Layer 4 of a small transformer language model trained on English Wikipedia (13 layers, counted from 0, width 128).
A neuron's activation on a vector x is SiLU(gate . x) times (in . x), where the dot is the dot product.

Input weights of the MLP neurons that the questions are about. A number n stands for (n - 500) times 0.0013.
n21 gate: 541 483 515 592 494 421 396 372 431 503 473 497 517 449 658 400 560 440 454 304 433 417 553 547 656 488 309 253 639 421 589 315 540 376 679 494 509 622 465 628 469 524 397 390 579 465 467 491 619 396 623 576 612 553 210 387 491 545 321 423 425 483 538 435 521 494 491 712 532 435 538 480 329 497 488 616 566 571 379 399 410 468 517 470 552 480 526 468 480 636 669 366 475 547 468 699 532 404 491 367 463 571 512 331 556 577 585 465 284 487 477 551 418 512 526 698 433 532 523 494 557 565 468 687 291 453 509 485
n84 gate: 467 553 600 356 521 447 464 580 604 377 506 449 308 711 485 541 528 439 605 380 456 372 631 420 587 381 485 758 313 366 382 642 405 612 624 438 657 497 356 512 497 365 512 479 534 459 587 391 509 419 590 561 425 485 544 647 316 449 411 671 529 457 434 270 617 374 607 395 521 440 393 447 402 464 562 467 488 403 418 503 522 473 279 601 556 435 617 660 512 471 533 568 410 299 515 421 458 503 491 487 497 433 431 521 557 595 592 626 358 562 453 540 458 485 550 597 664 545 503 570 427 595 500 503 401 515 213 728
n106 gate: 453 491 485 477 628 526 304 516 354 687 566 471 567 524 589 566 395 272 452 466 563 393 517 552 367 211 765 489 453 678 427 341 435 630 438 557 553 564 526 364 417 468 483 601 300 497 718 500 548 550 389 510 312 559 428 622 610 467 423 362 483 590 585 429 494 477 485 403 462 602 401 520 462 459 413 710 435 583 543 600 470 431 356 569 491 626 623 404 686 370 529 453 282 568 346 554 523 543 474 635 494 494 497 465 479 551 456 424 429 452 489 525 516 477 394 417 355 515 378 541 577 420 503 375 567 585 554 474
n114 gate: 339 587 512 572 606 566 580 612 602 459 292 476 512 432 358 476 571 621 435 435 419 503 566 500 649 548 537 597 518 446 355 424 577 473 343 437 488 440 494 503 445 558 438 420 600 802 631 616 474 476 418 325 494 509 551 535 516 338 472 521 479 357 503 546 472 403 551 675 614 400 548 686 578 494 488 384 512 426 550 369 511 527 545 618 387 598 415 422 611 541 560 551 551 509 449 559 409 407 688 575 524 588 445 416 491 962 397 263 589 374 456 483 444 590 497 541 551 576 533 595 283 551 506 335 503 418 494 445
n128 gate: 584 500 624 503 514 365 509 368 604 404 494 497 522 544 577 432 441 408 469 731 597 491 526 460 433 532 407 224 403 512 579 438 414 554 370 497 389 520 328 500 528 424 477 534 449 514 324 477 438 427 439 394 322 555 371 376 597 518 448 468 340 573 544 573 608 424 514 404 794 549 535 591 379 438 422 382 450 532 807 491 543 509 331 473 600 429 578 488 396 542 552 465 516 520 558 463 625 270 428 526 412 401 453 494 433 542 567 462 491 553 463 646 287 572 357 460 517 427 419 474 627 442 415 535 634 509 616 340
n143 gate: 505 452 476 507 358 471 527 424 574 416 547 592 424 448 534 495 530 456 467 557 365 637 445 366 516 562 525 542 271 416 402 621 515 479 627 512 617 533 524 352 516 476 545 353 478 526 432 570 532 362 603 382 423 449 495 475 513 585 449 548 566 581 401 446 547 563 550 455 500 445 526 554 560 568 476 585 554 563 401 558 590 424 341 623 575 502 623 534 385 526 419 656 575 357 517 304 517 366 500 470 656 451 495 395 505 491 574 507 498 452 512 368 453 541 441 467 447 505 536 463 498 485 345 498 498 692 579 408
n167 gate: 440 488 372 591 395 616 369 514 430 494 460 482 451 601 418 614 420 518 442 559 361 509 539 583 642 342 472 564 645 440 463 410 570 692 354 528 452 621 404 408 418 422 380 476 503 503 530 464 552 521 560 375 753 557 592 488 559 651 480 404 568 584 590 424 577 344 205 590 482 350 473 588 488 397 669 548 436 536 608 506 478 512 491 503 395 253 512 298 488 630 476 428 328 708 604 506 625 461 299 623 650 544 581 420 316 567 503 458 533 484 515 537 461 643 562 441 479 632 494 627 608 497 626 536 338 521 534 356
n175 gate: 539 441 597 391 363 589 739 442 671 528 543 509 529 457 585 415 576 525 590 588 320 394 512 571 549 470 626 436 566 408 357 448 465 476 351 620 394 583 488 583 406 578 553 518 460 550 503 419 584 623 452 519 599 407 332 294 491 548 310 497 409 390 635 612 451 542 568 287 521 578 648 465 382 509 592 657 558 527 500 413 503 459 521 555 465 303 497 634 595 549 747 375 415 365 601 512 455 396 494 364 397 712 307 630 425 584 574 428 470 264 538 408 408 539 617 550 396 446 556 579 480 465 544 405 605 476 518 635
n179 gate: 495 433 513 549 315 529 492 386 732 373 530 476 428 425 654 602 588 441 424 510 492 508 419 554 275 654 602 518 413 484 546 406 489 618 633 608 466 479 558 414 540 382 490 461 365 539 434 616 591 474 411 514 497 348 642 606 404 365 484 605 500 462 560 722 597 615 474 400 487 411 334 546 495 450 492 540 686 431 454 397 464 497 572 556 607 423 495 578 495 364 409 484 387 589 518 444 544 425 510 544 657 482 650 516 363 583 685 560 561 474 556 601 512 588 459 584 526 466 567 540 515 533 520 557 571 557 529 450
n229 gate: 424 417 500 394 417 316 630 614 583 511 535 408 565 564 471 395 548 524 546 441 513 402 419 404 664 537 548 505 487 523 413 599 403 467 561 573 479 327 589 542 696 364 405 477 397 466 489 542 429 400 725 430 413 518 583 394 576 556 402 542 521 508 482 489 457 524 641 389 378 571 482 492 417 429 461 500 564 436 551 518 532 469 518 629 390 670 503 539 409 384 513 555 574 645 360 413 534 505 456 516 487 447 663 477 344 475 544 497 582 521 635 626 383 671 420 592 435 314 495 529 396 381 485 606 597 364 500 524
n293 gate: 500 600 438 628 457 477 509 685 305 628 455 625 677 467 382 644 399 589 582 486 529 391 494 382 475 384 503 413 570 497 509 441 543 600 321 428 395 589 474 316 593 346 591 392 596 580 380 509 461 500 338 431 477 607 366 600 430 509 554 532 491 729 477 459 587 465 488 410 405 578 483 469 569 529 543 339 565 597 571 415 433 532 437 713 676 540 520 488 595 631 468 517 634 413 391 526 442 331 369 461 449 626 611 658 541 486 601 419 512 316 559 416 524 578 491 375 402 552 563 521 528 283 585 592 451 555 665 602
n296 gate: 623 492 431 607 467 478 533 401 394 511 620 503 573 469 639 580 545 397 434 331 602 442 630 457 460 309 522 593 390 437 628 622 500 403 506 404 528 492 536 392 479 391 700 519 480 271 569 434 455 676 413 539 585 557 546 443 534 345 442 579 479 595 382 693 545 352 367 466 519 552 541 641 492 412 565 646 364 384 433 594 604 581 637 656 508 425 448 448 606 426 323 576 536 640 500 588 511 614 366 585 366 444 429 473 638 487 348 475 494 485 550 503 432 649 511 497 495 451 568 547 444 448 423 430 445 530 450 511
n332 gate: 686 553 517 433 560 525 506 553 462 368 503 423 462 547 549 350 602 637 439 612 441 405 426 458 442 469 547 533 463 625 521 453 326 360 540 350 445 497 609 472 451 537 358 511 453 421 497 563 289 443 580 467 537 269 522 655 714 491 534 546 570 550 586 575 518 551 509 476 627 565 508 519 542 506 539 500 546 549 400 376 717 399 587 660 508 436 554 466 585 574 568 588 564 580 514 321 452 661 396 492 410 481 661 379 379 558 423 557 715 371 400 514 328 791 391 461 540 509 551 719 519 407 464 492 466 520 567 414
n21 in: 545 510 452 573 503 490 444 377 527 603 554 487 520 473 650 371 468 467 371 471 503 398 560 573 572 511 358 513 585 505 494 244 595 487 538 516 527 555 473 631 475 500 528 479 538 383 473 359 569 439 547 599 691 463 315 475 450 535 460 404 508 548 577 431 511 423 529 715 615 508 576 456 288 529 479 591 556 607 484 428 515 484 453 416 567 557 455 455 529 569 576 287 582 431 620 684 511 421 607 481 435 620 529 442 601 477 532 412 244 577 528 604 483 516 638 570 419 632 395 444 646 642 487 589 537 458 575 368
n84 in: 408 553 656 591 530 562 431 555 287 472 483 579 521 423 566 590 688 469 529 511 511 442 635 363 461 395 436 594 393 543 435 587 569 668 445 262 576 551 321 462 395 291 564 511 424 495 527 582 484 413 443 483 410 421 425 463 361 451 633 571 444 542 538 448 572 367 503 304 417 554 659 460 535 574 422 607 588 533 558 511 475 270 473 500 534 532 565 478 648 534 427 608 487 432 462 394 549 500 409 493 524 366 353 615 366 707 346 473 530 542 482 445 503 473 553 466 659 484 529 492 426 408 458 465 549 600 351 549
n106 in: 609 485 494 657 632 532 344 503 524 506 682 625 302 449 392 682 446 506 523 488 372 617 406 336 474 544 591 489 509 371 432 649 466 323 584 479 503 401 533 532 464 698 275 544 705 401 548 411 278 577 465 649 536 568 520 361 500 545 545 450 506 503 550 560 573 657 377 403 401 606 594 402 555 402 547 622 386 437 384 476 473 503 436 367 592 503 373 365 480 674 471 506 583 289 436 613 591 623 477 500 401 440 461 637 470 583 509 521 589 508 546 423 374 327 346 540 562 512 480 470 572 428 428 409 423 376 362 396
n114 in: 339 440 413 416 492 555 615 554 534 423 435 531 503 497 534 481 636 562 600 508 495 700 569 313 636 478 557 446 729 497 526 401 520 328 435 486 349 475 469 484 179 517 416 413 615 661 581 556 487 553 320 409 525 625 516 439 581 366 507 456 467 444 303 475 651 500 459 520 536 533 684 440 475 386 612 444 435 464 489 531 600 725 478 494 478 573 619 478 547 561 431 475 534 383 538 524 461 596 606 591 573 564 511 462 308 545 456 317 478 450 567 372 528 549 549 432 483 447 612 458 371 412 603 486 547 486 381 431
n128 in: 574 416 417 648 534 607 595 408 379 588 628 449 348 378 500 533 430 451 442 575 366 606 461 360 434 534 512 475 400 480 332 511 515 520 480 403 609 494 608 599 430 540 603 623 606 548 640 514 440 474 435 435 463 543 620 506 725 405 596 386 600 629 324 503 436 540 404 643 391 492 689 589 469 511 424 471 555 555 650 440 492 536 612 436 445 492 554 483 610 541 511 497 500 343 520 519 373 537 637 482 300 624 543 694 431 631 452 406 637 526 420 560 545 733 458 533 666 367 506 575 362 653 403 539 659 401 520 443
n143 in: 498 394 511 504 444 494 592 424 504 458 513 535 523 445 563 599 577 531 402 618 417 611 526 521 431 446 560 592 306 517 377 586 518 515 544 531 563 615 498 425 506 543 576 420 522 415 489 520 485 448 459 446 401 433 562 563 469 596 476 513 513 593 405 470 611 472 524 567 538 384 432 473 530 496 500 602 441 498 418 474 620 470 373 551 471 536 554 517 427 454 479 613 620 368 451 357 498 413 525 529 646 538 541 440 498 469 543 543 463 553 410 415 538 509 568 405 380 612 451 398 527 550 521 378 476 644 647 407
n167 in: 554 603 623 330 469 427 540 610 618 558 558 389 519 514 580 550 393 665 385 428 592 477 475 514 404 534 424 555 497 523 509 536 431 533 431 430 417 377 761 548 583 528 431 492 532 369 489 557 454 694 370 505 517 443 369 641 588 509 440 560 511 462 585 509 613 596 584 567 545 503 691 602 550 597 589 551 288 423 627 509 671 288 450 439 558 528 348 646 508 492 742 534 495 438 508 561 556 626 656 482 583 557 511 329 671 533 461 418 420 490 527 451 309 497 506 630 407 511 335 603 541 434 384 531 534 427 457 364
n175 in: 566 452 578 368 631 542 488 685 529 465 468 603 495 631 436 603 520 456 522 528 405 477 415 579 555 307 600 710 494 591 607 577 440 534 497 506 514 475 551 715 530 409 514 550 358 525 328 500 440 506 514 460 469 580 478 411 551 529 498 623 688 525 506 506 793 434 639 391 539 656 392 386 568 575 523 368 520 532 414 445 558 452 604 529 464 735 463 579 472 437 457 276 527 431 376 413 318 633 449 543 461 536 486 590 477 506 631 574 471 588 348 462 405 557 584 472 531 454 520 385 353 530 397 508 360 511 250 634
n179 in: 360 328 520 520 386 666 551 523 472 423 467 492 543 551 497 335 638 643 529 551 417 447 403 416 534 592 469 551 603 537 588 548 479 512 444 629 485 357 530 549 450 388 437 397 497 500 487 530 534 415 386 427 538 385 448 536 594 503 479 568 520 440 570 475 503 445 560 608 488 567 465 407 473 485 389 442 437 480 488 548 444 362 623 589 422 529 645 604 577 289 453 458 580 535 302 586 565 512 515 487 644 449 467 648 485 572 632 500 605 543 442 418 468 451 747 595 478 585 473 490 519 450 429 374 463 363 409 597
n229 in: 440 456 477 398 532 441 598 587 485 579 566 388 704 442 583 483 459 467 563 527 603 311 507 498 526 404 541 450 590 614 474 572 469 483 450 469 587 213 485 443 627 381 437 541 431 456 625 607 426 455 626 520 413 428 590 479 435 422 513 415 551 553 627 563 503 510 626 382 471 592 480 437 458 478 422 475 606 477 485 585 472 444 461 574 359 607 502 458 399 326 535 473 463 645 340 461 475 456 529 608 449 481 712 579 398 399 423 455 565 522 527 538 468 544 515 478 478 386 407 497 466 424 590 559 557 386 386 408
n293 in: 500 441 633 393 326 416 718 470 456 503 514 571 565 414 431 471 260 547 434 471 497 517 386 403 505 554 522 334 536 481 381 471 365 487 365 514 591 255 514 584 547 426 548 650 444 457 637 508 537 429 497 507 588 486 634 386 577 448 523 571 503 450 265 409 500 541 546 587 519 456 638 769 438 527 530 475 575 602 553 330 530 511 409 472 471 473 446 532 543 489 524 476 539 456 632 639 361 549 607 546 420 566 566 627 566 495 470 522 731 498 707 526 604 611 508 583 568 394 516 519 455 486 455 597 426 492 414 366
n296 in: 619 434 618 542 608 527 475 435 486 428 453 424 650 382 577 432 641 517 576 230 468 582 438 551 550 306 567 610 505 597 520 429 588 516 366 525 565 649 578 559 569 578 437 463 355 324 397 595 466 397 583 526 484 670 516 452 432 396 530 454 410 474 557 525 705 403 530 494 588 535 604 484 433 459 420 628 582 522 381 408 477 601 484 467 352 582 373 425 636 505 468 532 355 549 420 513 430 401 463 622 320 416 549 668 541 620 508 465 530 402 505 614 335 529 519 492 559 608 529 582 495 446 555 430 322 543 467 441
n332 in: 467 519 404 503 449 546 522 402 580 358 467 527 342 530 434 468 453 755 463 367 503 635 635 366 437 619 450 471 426 681 480 484 449 345 484 634 467 492 448 591 508 576 428 516 593 487 497 508 377 396 500 507 544 413 642 590 619 519 318 563 484 476 636 456 467 495 724 651 653 606 360 593 529 505 580 316 371 437 436 511 495 385 551 433 593 655 505 551 511 563 532 503 569 505 497 450 505 564 449 387 575 285 388 460 443 461 476 606 587 493 350 565 503 653 569 545 551 538 454 684 447 543 407 535 522 327 483 454

Each question shows a token from some text and the vector x that enters the MLP there. A number n stands for (n - 500) times 0.0053.

"\n": 573 566 524 491 427 439 654 378 683 455 506 402 510 459 434 436 532 491 522 586 460 464 631 532 575 467 472 557 535 566 494 397 515 484 378 524 483 472 697 559 426 484 595 540 558 620 441 401 555 560 447 407 558 528 481 489 565 526 598 474 570 511 402 482 492 424 606 556 590 420 484 456 529 422 444 616 531 437 464 598 359 436 488 322 561 603 373 502 475 423 450 489 708 592 508 506 511 451 443 575 651 553 445 332 492 418 347 497 581 573 546 496 524 394 434 579 495 519 578 469 604 492 517 380 525 528 476 426
The three highest activations, in order: n84, n114, n106

"w": 539 457 604 589 367 494 631 450 368 379 627 495 519 470 632 412 484 555 578 495 494 590 401 445 495 581 714 578 552 511 457 558 596 519 368 507 502 587 349 570 491 502 521 513 466 514 409 540 428 478 596 594 517 507 554 489 484 483 592 563 550 633 503 494 481 688 602 526 569 554 408 427 547 543 523 383 460 405 626 490 553 536 460 195 343 409 479 514 390 586 460 575 501 593 376 380 474 400 475 500 442 560 439 458 421 229 528 398 570 623 420 548 600 268 627 454 431 649 630 687 482 398 405 426 600 468 373 524
The two highest activations, in order: n21, n167

"s": 476 548 439 459 447 567 644 450 488 453 654 515 477 519 634 553 509 463 463 494 626 337 464 482 380 630 621 646 434 554 441 488 525 497 551 647 474 462 564 540 567 469 399 597 430 521 399 706 492 286 467 540 584 511 477 527 570 370 623 420 403 517 567 581 488 480 621 458 508 449 518 599 485 462 534 546 577 528 706 522 393 535 464 431 456 568 494 572 707 482 627 733 425 430 375 736 540 434 561 543 483 300 592 394 591 369 518 559 569 542 482 578 529 455 473 502 477 454 560 475 560 597 483 510 416 565 648 590
The most active neuron and its activation: n179, at about 0.3

")": 476 518 587 489 413 553 550 502 535 738 433 594 516 373 389 506 464 509 561 429 551 451 516 567 477 586 508 535 629 538 500 463 483 515 367 626 527 606 509 507 549 373 521 457 541 396 660 418 532 677 318 565 577 454 489 476 771 534 557 653 674 460 374 492 483 575 401 336 485 509 421 390 465 457 640 369 501 504 613 400 480 452 388 480 446 472 399 445 543 461 582 449 471 543 556 675 516 560 538 581 484 525 575 679 515 517 454 492 559 603 638 534 528 486 543 453 522 470 485 412 521 540 477 653 531 562 716 346
The two highest activations, in order: n293, n167

" ch": 586 350 432 615 397 266 539 484 565 713 600 475 453 503 562 430 615 411 518 559 507 451 443 381 519 423 585 465 473 523 583 458 398 546 310 559 473 529 514 438 503 557 462 460 601 552 564 523 609 567 531 676 551 489 508 538 476 563 633 548 523 515 546 567 410 475 476 449 452 377 444 375 476 596 538 446 363 529 522 517 611 537 598 448 610 471 480 512 376 517 425 405 410 498 561 612 383 378 408 491 529 524 531 412 562 490 555 567 603 565 537 600 492 356 423 257 468 571 477 481 531 565 616 594 486 507 534 400
The most active neuron and its activation: n84, at about 0.32

" r": 507 498 421 466 509 643 584 453 544 486 453 537 495 684 504 505 491 570 440 515 667 479 537 501 497 481 584 479 599 370 598 502 451 482 501 527 488 491 565 485 416 574 558 524 546 604 456 415 486 515 564 715 545 620 423 513 552 519 587 504 608 529 440 551 517 466 622 341 475 467 460 341 398 645 356 528 574 492 475 491 653 574 532 453 375 672 449 410 410 555 510 370 473 331 641 500 558 381 422 516 458 481 446 379 421 425 559 443 517 494 452 530 520 492 488 422 381 663 484 517 648 495 669 584 601 459 542 467
The most active neuron and its activation: n84, at about 0.22

" |": 496 577 518 563 499 350 465 496 591 615 531 515 445 486 567 514 523 473 474 502 565 463 495 513 520 438 581 501 487 424 455 450 486 523 443 546 443 441 486 446 319 481 446 537 507 467 495 510 481 488 480 543 462 510 508 476 749 579 509 491 489 547 577 451 441 539 594 492 535 490 503 508 492 500 442 459 441 525 567 513 525 383 496 462 347 465 509 336 555 503 450 547 288 470 516 524 556 505 473 641 531 325 548 500 537 422 509 350 482 511 570 522 558 562 463 385 487 488 456 501 594 487 463 467 442 460 563 463
The three highest activations, in order: n106, n167, n175

"re": 477 734 495 541 487 396 637 428 349 432 581 589 474 644 496 453 523 474 534 623 469 416 525 553 445 524 767 536 605 364 523 565 513 518 504 503 463 588 439 620 469 629 555 418 375 517 429 347 537 645 548 570 611 513 551 487 398 498 541 584 488 252 454 459 600 507 360 445 495 472 582 410 536 568 644 345 577 480 455 428 521 403 246 544 408 591 524 394 521 562 530 520 526 490 432 450 527 486 607 534 504 565 593 464 571 508 567 615 443 559 501 489 641 287 599 393 520 490 431 254 643 595 602 560 588 560 475 499
The two highest activations, in order: n332, n128

",": 511 526 442 464 458 509 467 651 495 528 536 500 532 662 495 642 467 570 509 507 485 486 554 566 509 468 505 408 518 487 496 446 524 606 504 382 571 481 380 483 563 470 645 358 471 539 580 569 532 540 451 563 405 466 581 416 678 456 607 501 477 532 546 517 484 500 433 544 593 489 594 432 620 558 515 542 561 535 620 485 469 474 533 467 555 529 600 486 587 583 503 419 452 566 387 399 497 493 532 617 520 430 432 561 584 436 433 446 525 624 606 480 587 520 461 500 482 373 530 436 536 391 519 465 473 484 473 625
Which of these neurons fires most? n21

"if": 479 556 497 609 491 538 513 490 403 450 417 517 563 475 524 493 613 455 475 422 751 521 433 499 407 597 288 610 547 666 628 496 343 487 757 416 479 487 336 475 397 618 637 439 608 449 473 543 456 416 476 475 620 468 484 536 469 515 564 572 536 314 522 604 659 534 624 513 571 546 472 475 606 538 518 571 400 652 535 461 488 584 448 225 586 378 678 549 435 470 403 393 617 413 641 257 528 460 461 526 450 503 489 439 519 373 460 403 424 508 561 474 645 541 515 458 468 369 504 488 644 503 344 368 379 426 420 420
The most active neuron and its activation: n229, at about 0.21

" –": 363 573 686 481 566 651 535 444 505 658 548 519 428 585 623 515 447 575 473 597 563 613 511 476 507 511 478 358 493 641 460 529 556 654 603 547 395 484 524 497 626 445 547 549 465 485 448 495 503 607 599 577 462 476 544 453 408 506 513 543 589 566 592 489 477 320 434 480 520 588 529 459 629 495 543 434 595 482 432 429 550 428 505 394 546 496 468 516 534 531 615 675 429 608 402 582 620 406 462 594 595 443 394 497 478 536 491 352 478 700 501 589 642 447 540 387 553 527 475 488 514 338 542 574 475 586 430 431
Which of these neurons fires most? n114

"ig": 583 595 335 371 528 689 404 471 542 817 244 447 441 449 339 452 458 462 400 522 614 507 385 524 379 484 517 546 446 507 426 548 523 525 446 511 478 431 544 567 449 578 643 548 537 517 507 537 330 313 569 576 420 530 332 443 506 480 586 398 485 572 571 482 413 429 388 398 534 526 472 477 482 576 622 557 478 547 490 554 549 632 462 415 571 564 505 328 514 599 438 448 539 549 414 509 469 617 532 522 590 608 667 485 539 462 310 555 394 442 478 558 278 515 608 420 434 414 467 549 626 495 540 361 364 435 503 431
Which of these neurons fires most? n106

"ing": 500 452 473 614 531 518 376 481 580 492 343 411 439 594 647 510 428 528 579 474 595 490 426 418 379 423 568 617 491 539 574 398 411 555 732 392 482 519 560 494 569 534 618 569 484 509 507 454 542 693 519 543 534 479 588 599 593 466 647 518 585 478 523 526 653 511 475 575 359 581 367 475 485 690 524 497 419 416 631 513 398 503 535 553 527 505 465 426 617 469 497 514 413 529 651 529 535 462 567 547 608 527 484 452 603 512 790 632 502 510 519 476 601 441 615 577 519 483 542 510 687 416 595 474 499 441 532 431
The two highest activations, in order: n179, n114

"ed": 476 698 517 621 487 544 473 448 490 722 395 519 439 597 515 491 448 693 629 738 613 501 378 439 485 561 532 619 523 602 656 453 566 491 541 353 520 535 416 624 507 651 608 527 504 545 589 623 493 206 490 504 495 584 498 518 649 429 595 585 595 634 536 435 599 646 610 610 355 536 466 606 453 447 582 460 583 510 452 502 428 431 614 530 535 467 443 484 492 506 460 448 476 574 523 629 540 436 403 513 425 468 422 606 456 414 559 626 431 511 525 577 488 435 702 498 519 431 349 683 544 316 417 520 620 407 600 590
The two highest activations, in order: n143, n332

" P": 481 510 539 595 495 578 461 516 519 472 387 473 462 489 541 420 522 474 515 502 425 550 429 538 461 507 437 525 448 564 426 473 436 464 581 511 496 494 604 421 339 411 451 438 548 600 414 554 569 478 478 734 463 550 565 451 401 482 641 516 512 563 522 532 474 481 504 557 403 459 497 459 381 507 511 532 527 534 372 615 604 519 479 438 446 469 569 543 485 425 582 435 584 524 543 456 603 490 535 548 464 508 518 526 557 623 497 565 527 534 377 654 690 508 461 462 445 533 494 389 500 357 456 493 441 507 508 495
The most active neuron and its activation: n179, at about 0.13

"ter": 557 601 361 376 557 582 573 454 485 511 550 431 429 516 498 463 523 591 446 362 510 548 337 517 463 499 331 535 527 572 362 438 603 542 510 312 598 513 480 620 499 653 532 501 504 386 629 442 433 566 529 634 618 423 302 512 555 627 575 480 618 384 524 573 402 367 483 554 548 422 628 583 495 444 573 786 418 590 580 396 459 482 578 479 384 572 513 474 575 493 522 587 444 384 615 486 516 622 574 481 517 521 456 430 581 620 545 514 606 594 372 451 692 493 531 472 404 516 390 506 624 656 666 469 562 534 445 337
The three highest activations, in order: n21, n167, n229

"ident": 552 432 553 508 634 568 482 481 600 341 444 533 533 472 468 502 569 461 471 588 576 527 443 635 484 577 549 546 484 383 459 544 551 508 417 591 659 493 386 548 545 686 406 473 462 479 600 531 526 489 483 493 498 433 651 555 315 589 641 691 442 477 577 574 555 405 557 476 425 423 633 488 511 338 567 584 427 572 302 339 417 555 593 420 503 466 435 470 558 380 588 509 457 468 527 446 515 486 573 526 603 526 553 470 487 444 648 387 503 483 661 618 483 544 518 428 446 614 433 518 700 94 467 345 566 503 467 641
The two highest activations, in order: n179, n128

" ": 498 560 524 467 537 531 488 50 481 571 480 456 490 542 515 504 515 500 375 517 498 569 455 552 503 691 479 500 492 642 545 457 518 561 437 532 521 512 533 516 555 496 434 596 578 502 488 518 573 508 553 651 485 493 590 460 435 384 516 414 639 530 465 562 494 478 518 484 522 435 588 454 469 563 428 541 451 496 479 493 543 586 480 503 502 529 542 478 455 567 489 490 660 488 505 476 560 542 504 552 517 440 398 463 487 454 508 486 464 537 511 472 534 430 517 485 513 549 452 488 516 521 534 487 509 475 546 571
Which of these neurons fires most? n175

"ar": 557 434 440 572 664 585 328 479 512 692 438 417 447 460 477 511 434 464 532 394 474 683 507 574 436 502 713 539 532 715 466 533 536 450 359 506 532 515 534 399 417 550 598 494 453 492 713 326 374 448 488 640 521 539 554 469 825 467 622 541 474 463 421 482 419 377 564 497 528 579 493 566 440 406 460 403 524 343 494 473 525 449 525 428 667 544 441 511 501 437 528 642 403 465 436 560 529 494 611 490 459 614 467 469 493 383 365 424 441 417 556 435 395 533 581 460 425 504 386 485 469 525 693 460 484 585 412 390
Which of these neurons fires most? n106

":": 510 551 441 515 429 531 500 456 588 451 419 358 470 586 332 532 666 581 394 537 494 554 541 402 527 461 527 513 496 619 599 503 615 500 518 461 518 582 526 369 449 359 537 567 528 420 418 601 585 477 556 624 520 548 539 468 664 369 553 387 508 457 645 483 386 470 657 444 478 672 353 494 554 416 621 503 280 524 524 581 527 478 444 319 488 565 537 504 596 539 470 528 622 449 439 563 544 362 346 575 540 355 452 538 531 438 467 285 559 566 528 522 705 566 518 526 471 459 474 520 473 357 451 453 499 529 533 474
The three highest activations, in order: n21, n175, n296

".": 533 547 400 483 345 627 492 441 505 584 482 337 427 530 563 514 509 474 578 521 536 467 547 503 515 525 663 569 513 407 606 405 376 420 617 263 464 453 404 419 461 614 357 449 537 462 555 666 521 446 386 585 590 465 517 437 587 471 597 520 560 501 525 487 496 598 582 585 636 508 643 441 628 317 651 533 481 415 402 580 590 340 600 448 245 562 437 445 638 564 431 423 523 607 513 431 494 476 503 563 463 498 368 488 493 533 471 494 427 542 665 616 443 535 487 428 543 525 613 472 612 423 521 484 518 514 524 502
Which of these neurons fires most? n114

"14": 519 398 453 612 517 686 484 439 558 559 495 546 418 399 532 542 595 454 423 560 481 513 573 515 575 463 514 534 599 476 580 532 525 514 442 631 507 408 475 419 441 477 453 542 550 400 372 562 283 643 456 665 587 562 507 517 647 406 578 451 481 510 673 525 452 455 624 550 473 618 525 414 482 534 414 484 373 423 507 364 457 478 545 493 603 427 450 427 462 629 519 547 655 349 422 628 643 439 560 552 488 392 434 361 419 456 501 586 467 459 498 492 548 433 490 446 562 653 461 582 461 564 384 363 474 416 588 566
Which of these neurons fires most? n229

" Con": 503 474 605 406 557 284 509 616 511 436 574 468 453 574 434 532 516 472 559 490 408 450 391 449 578 552 537 533 371 677 444 520 402 556 433 575 585 575 424 501 325 434 523 414 542 498 486 572 464 501 510 688 553 580 450 501 713 643 624 470 512 458 405 483 545 463 525 475 468 544 627 427 356 642 460 410 544 604 422 358 453 480 515 609 562 481 411 519 430 430 478 590 560 437 508 497 562 469 469 535 531 532 439 488 465 409 404 529 533 532 531 476 637 518 504 416 519 526 377 423 637 554 379 572 591 561 544 476
The most active neuron and its activation: n143, at about 0.29

" E": 570 634 472 531 549 564 535 401 400 402 560 567 539 544 521 483 493 464 527 473 520 466 443 482 515 446 404 535 483 577 481 479 524 454 477 521 472 592 441 623 426 505 530 462 433 631 396 567 543 548 630 728 457 491 544 428 483 630 657 518 559 567 469 543 491 462 520 549 438 542 484 452 375 597 558 462 449 378 556 588 506 417 475 645 507 508 592 500 446 471 506 464 597 487 456 522 524 512 556 539 554 476 519 511 527 429 343 550 518 552 461 563 591 564 473 505 537 392 441 446 551 480 422 666 473 501 463 522
The most active neuron and its activation: n114, at about 0.12

"ton": 532 486 468 420 550 610 546 450 425 551 366 386 565 449 626 537 588 502 437 654 448 415 460 623 539 360 498 564 522 497 472 484 398 526 404 391 498 500 408 537 462 481 530 532 542 486 572 351 464 416 452 661 499 356 629 393 591 549 600 567 417 468 628 549 359 379 660 517 630 576 487 517 405 464 408 481 466 516 415 416 441 455 466 597 537 572 463 529 628 460 590 555 449 502 438 627 726 456 586 538 464 503 450 435 386 564 579 582 510 545 301 508 517 567 536 481 528 676 405 479 549 722 604 432 535 451 473 341
Which of these neurons fires most? n332

"ason": 489 474 350 462 590 631 643 466 668 695 362 446 519 450 646 533 560 559 482 571 663 567 401 524 635 491 297 493 460 330 505 441 572 495 453 540 511 516 496 648 389 479 490 477 388 353 513 364 549 623 527 574 498 422 637 508 442 580 631 445 625 474 336 488 502 449 561 716 490 555 579 468 453 471 613 579 444 565 468 366 480 495 519 584 281 415 391 459 419 445 499 552 450 479 522 594 388 437 512 531 605 599 648 601 465 482 698 493 493 523 471 573 446 486 530 513 529 685 432 643 443 517 545 405 501 482 625 392
The most active neuron and its activation: n21, at about 0.34

" F": 506 536 582 519 477 549 537 502 481 432 401 500 441 467 535 313 477 514 616 591 392 522 456 504 501 570 410 636 475 531 532 506 483 485 535 577 441 549 427 497 367 412 619 449 551 627 363 589 533 562 453 732 519 520 484 547 353 507 632 610 455 430 415 532 601 440 604 472 467 511 447 506 468 494 376 540 416 516 485 505 530 585 491 530 473 469 622 472 455 518 502 463 502 549 481 580 464 545 528 533 642 497 479 572 438 433 536 368 507 614 555 526 592 427 496 563 513 477 502 410 575 475 483 615 417 548 557 551
Which of these neurons fires most? n179

"v": 550 507 492 539 451 525 731 464 507 683 341 494 430 417 574 409 710 480 332 599 541 435 556 461 455 556 513 561 572 622 535 399 370 612 395 564 552 451 533 581 473 542 454 536 407 552 470 350 352 470 435 604 587 520 387 513 453 452 562 532 461 559 555 457 517 600 438 390 384 473 539 419 485 465 468 440 447 500 482 502 575 715 426 460 524 403 510 546 681 513 557 486 353 586 410 463 457 602 418 513 402 608 510 512 513 414 659 519 521 658 538 468 568 450 592 621 404 482 503 429 685 640 302 349 552 446 446 658
Which of these neurons fires most? n175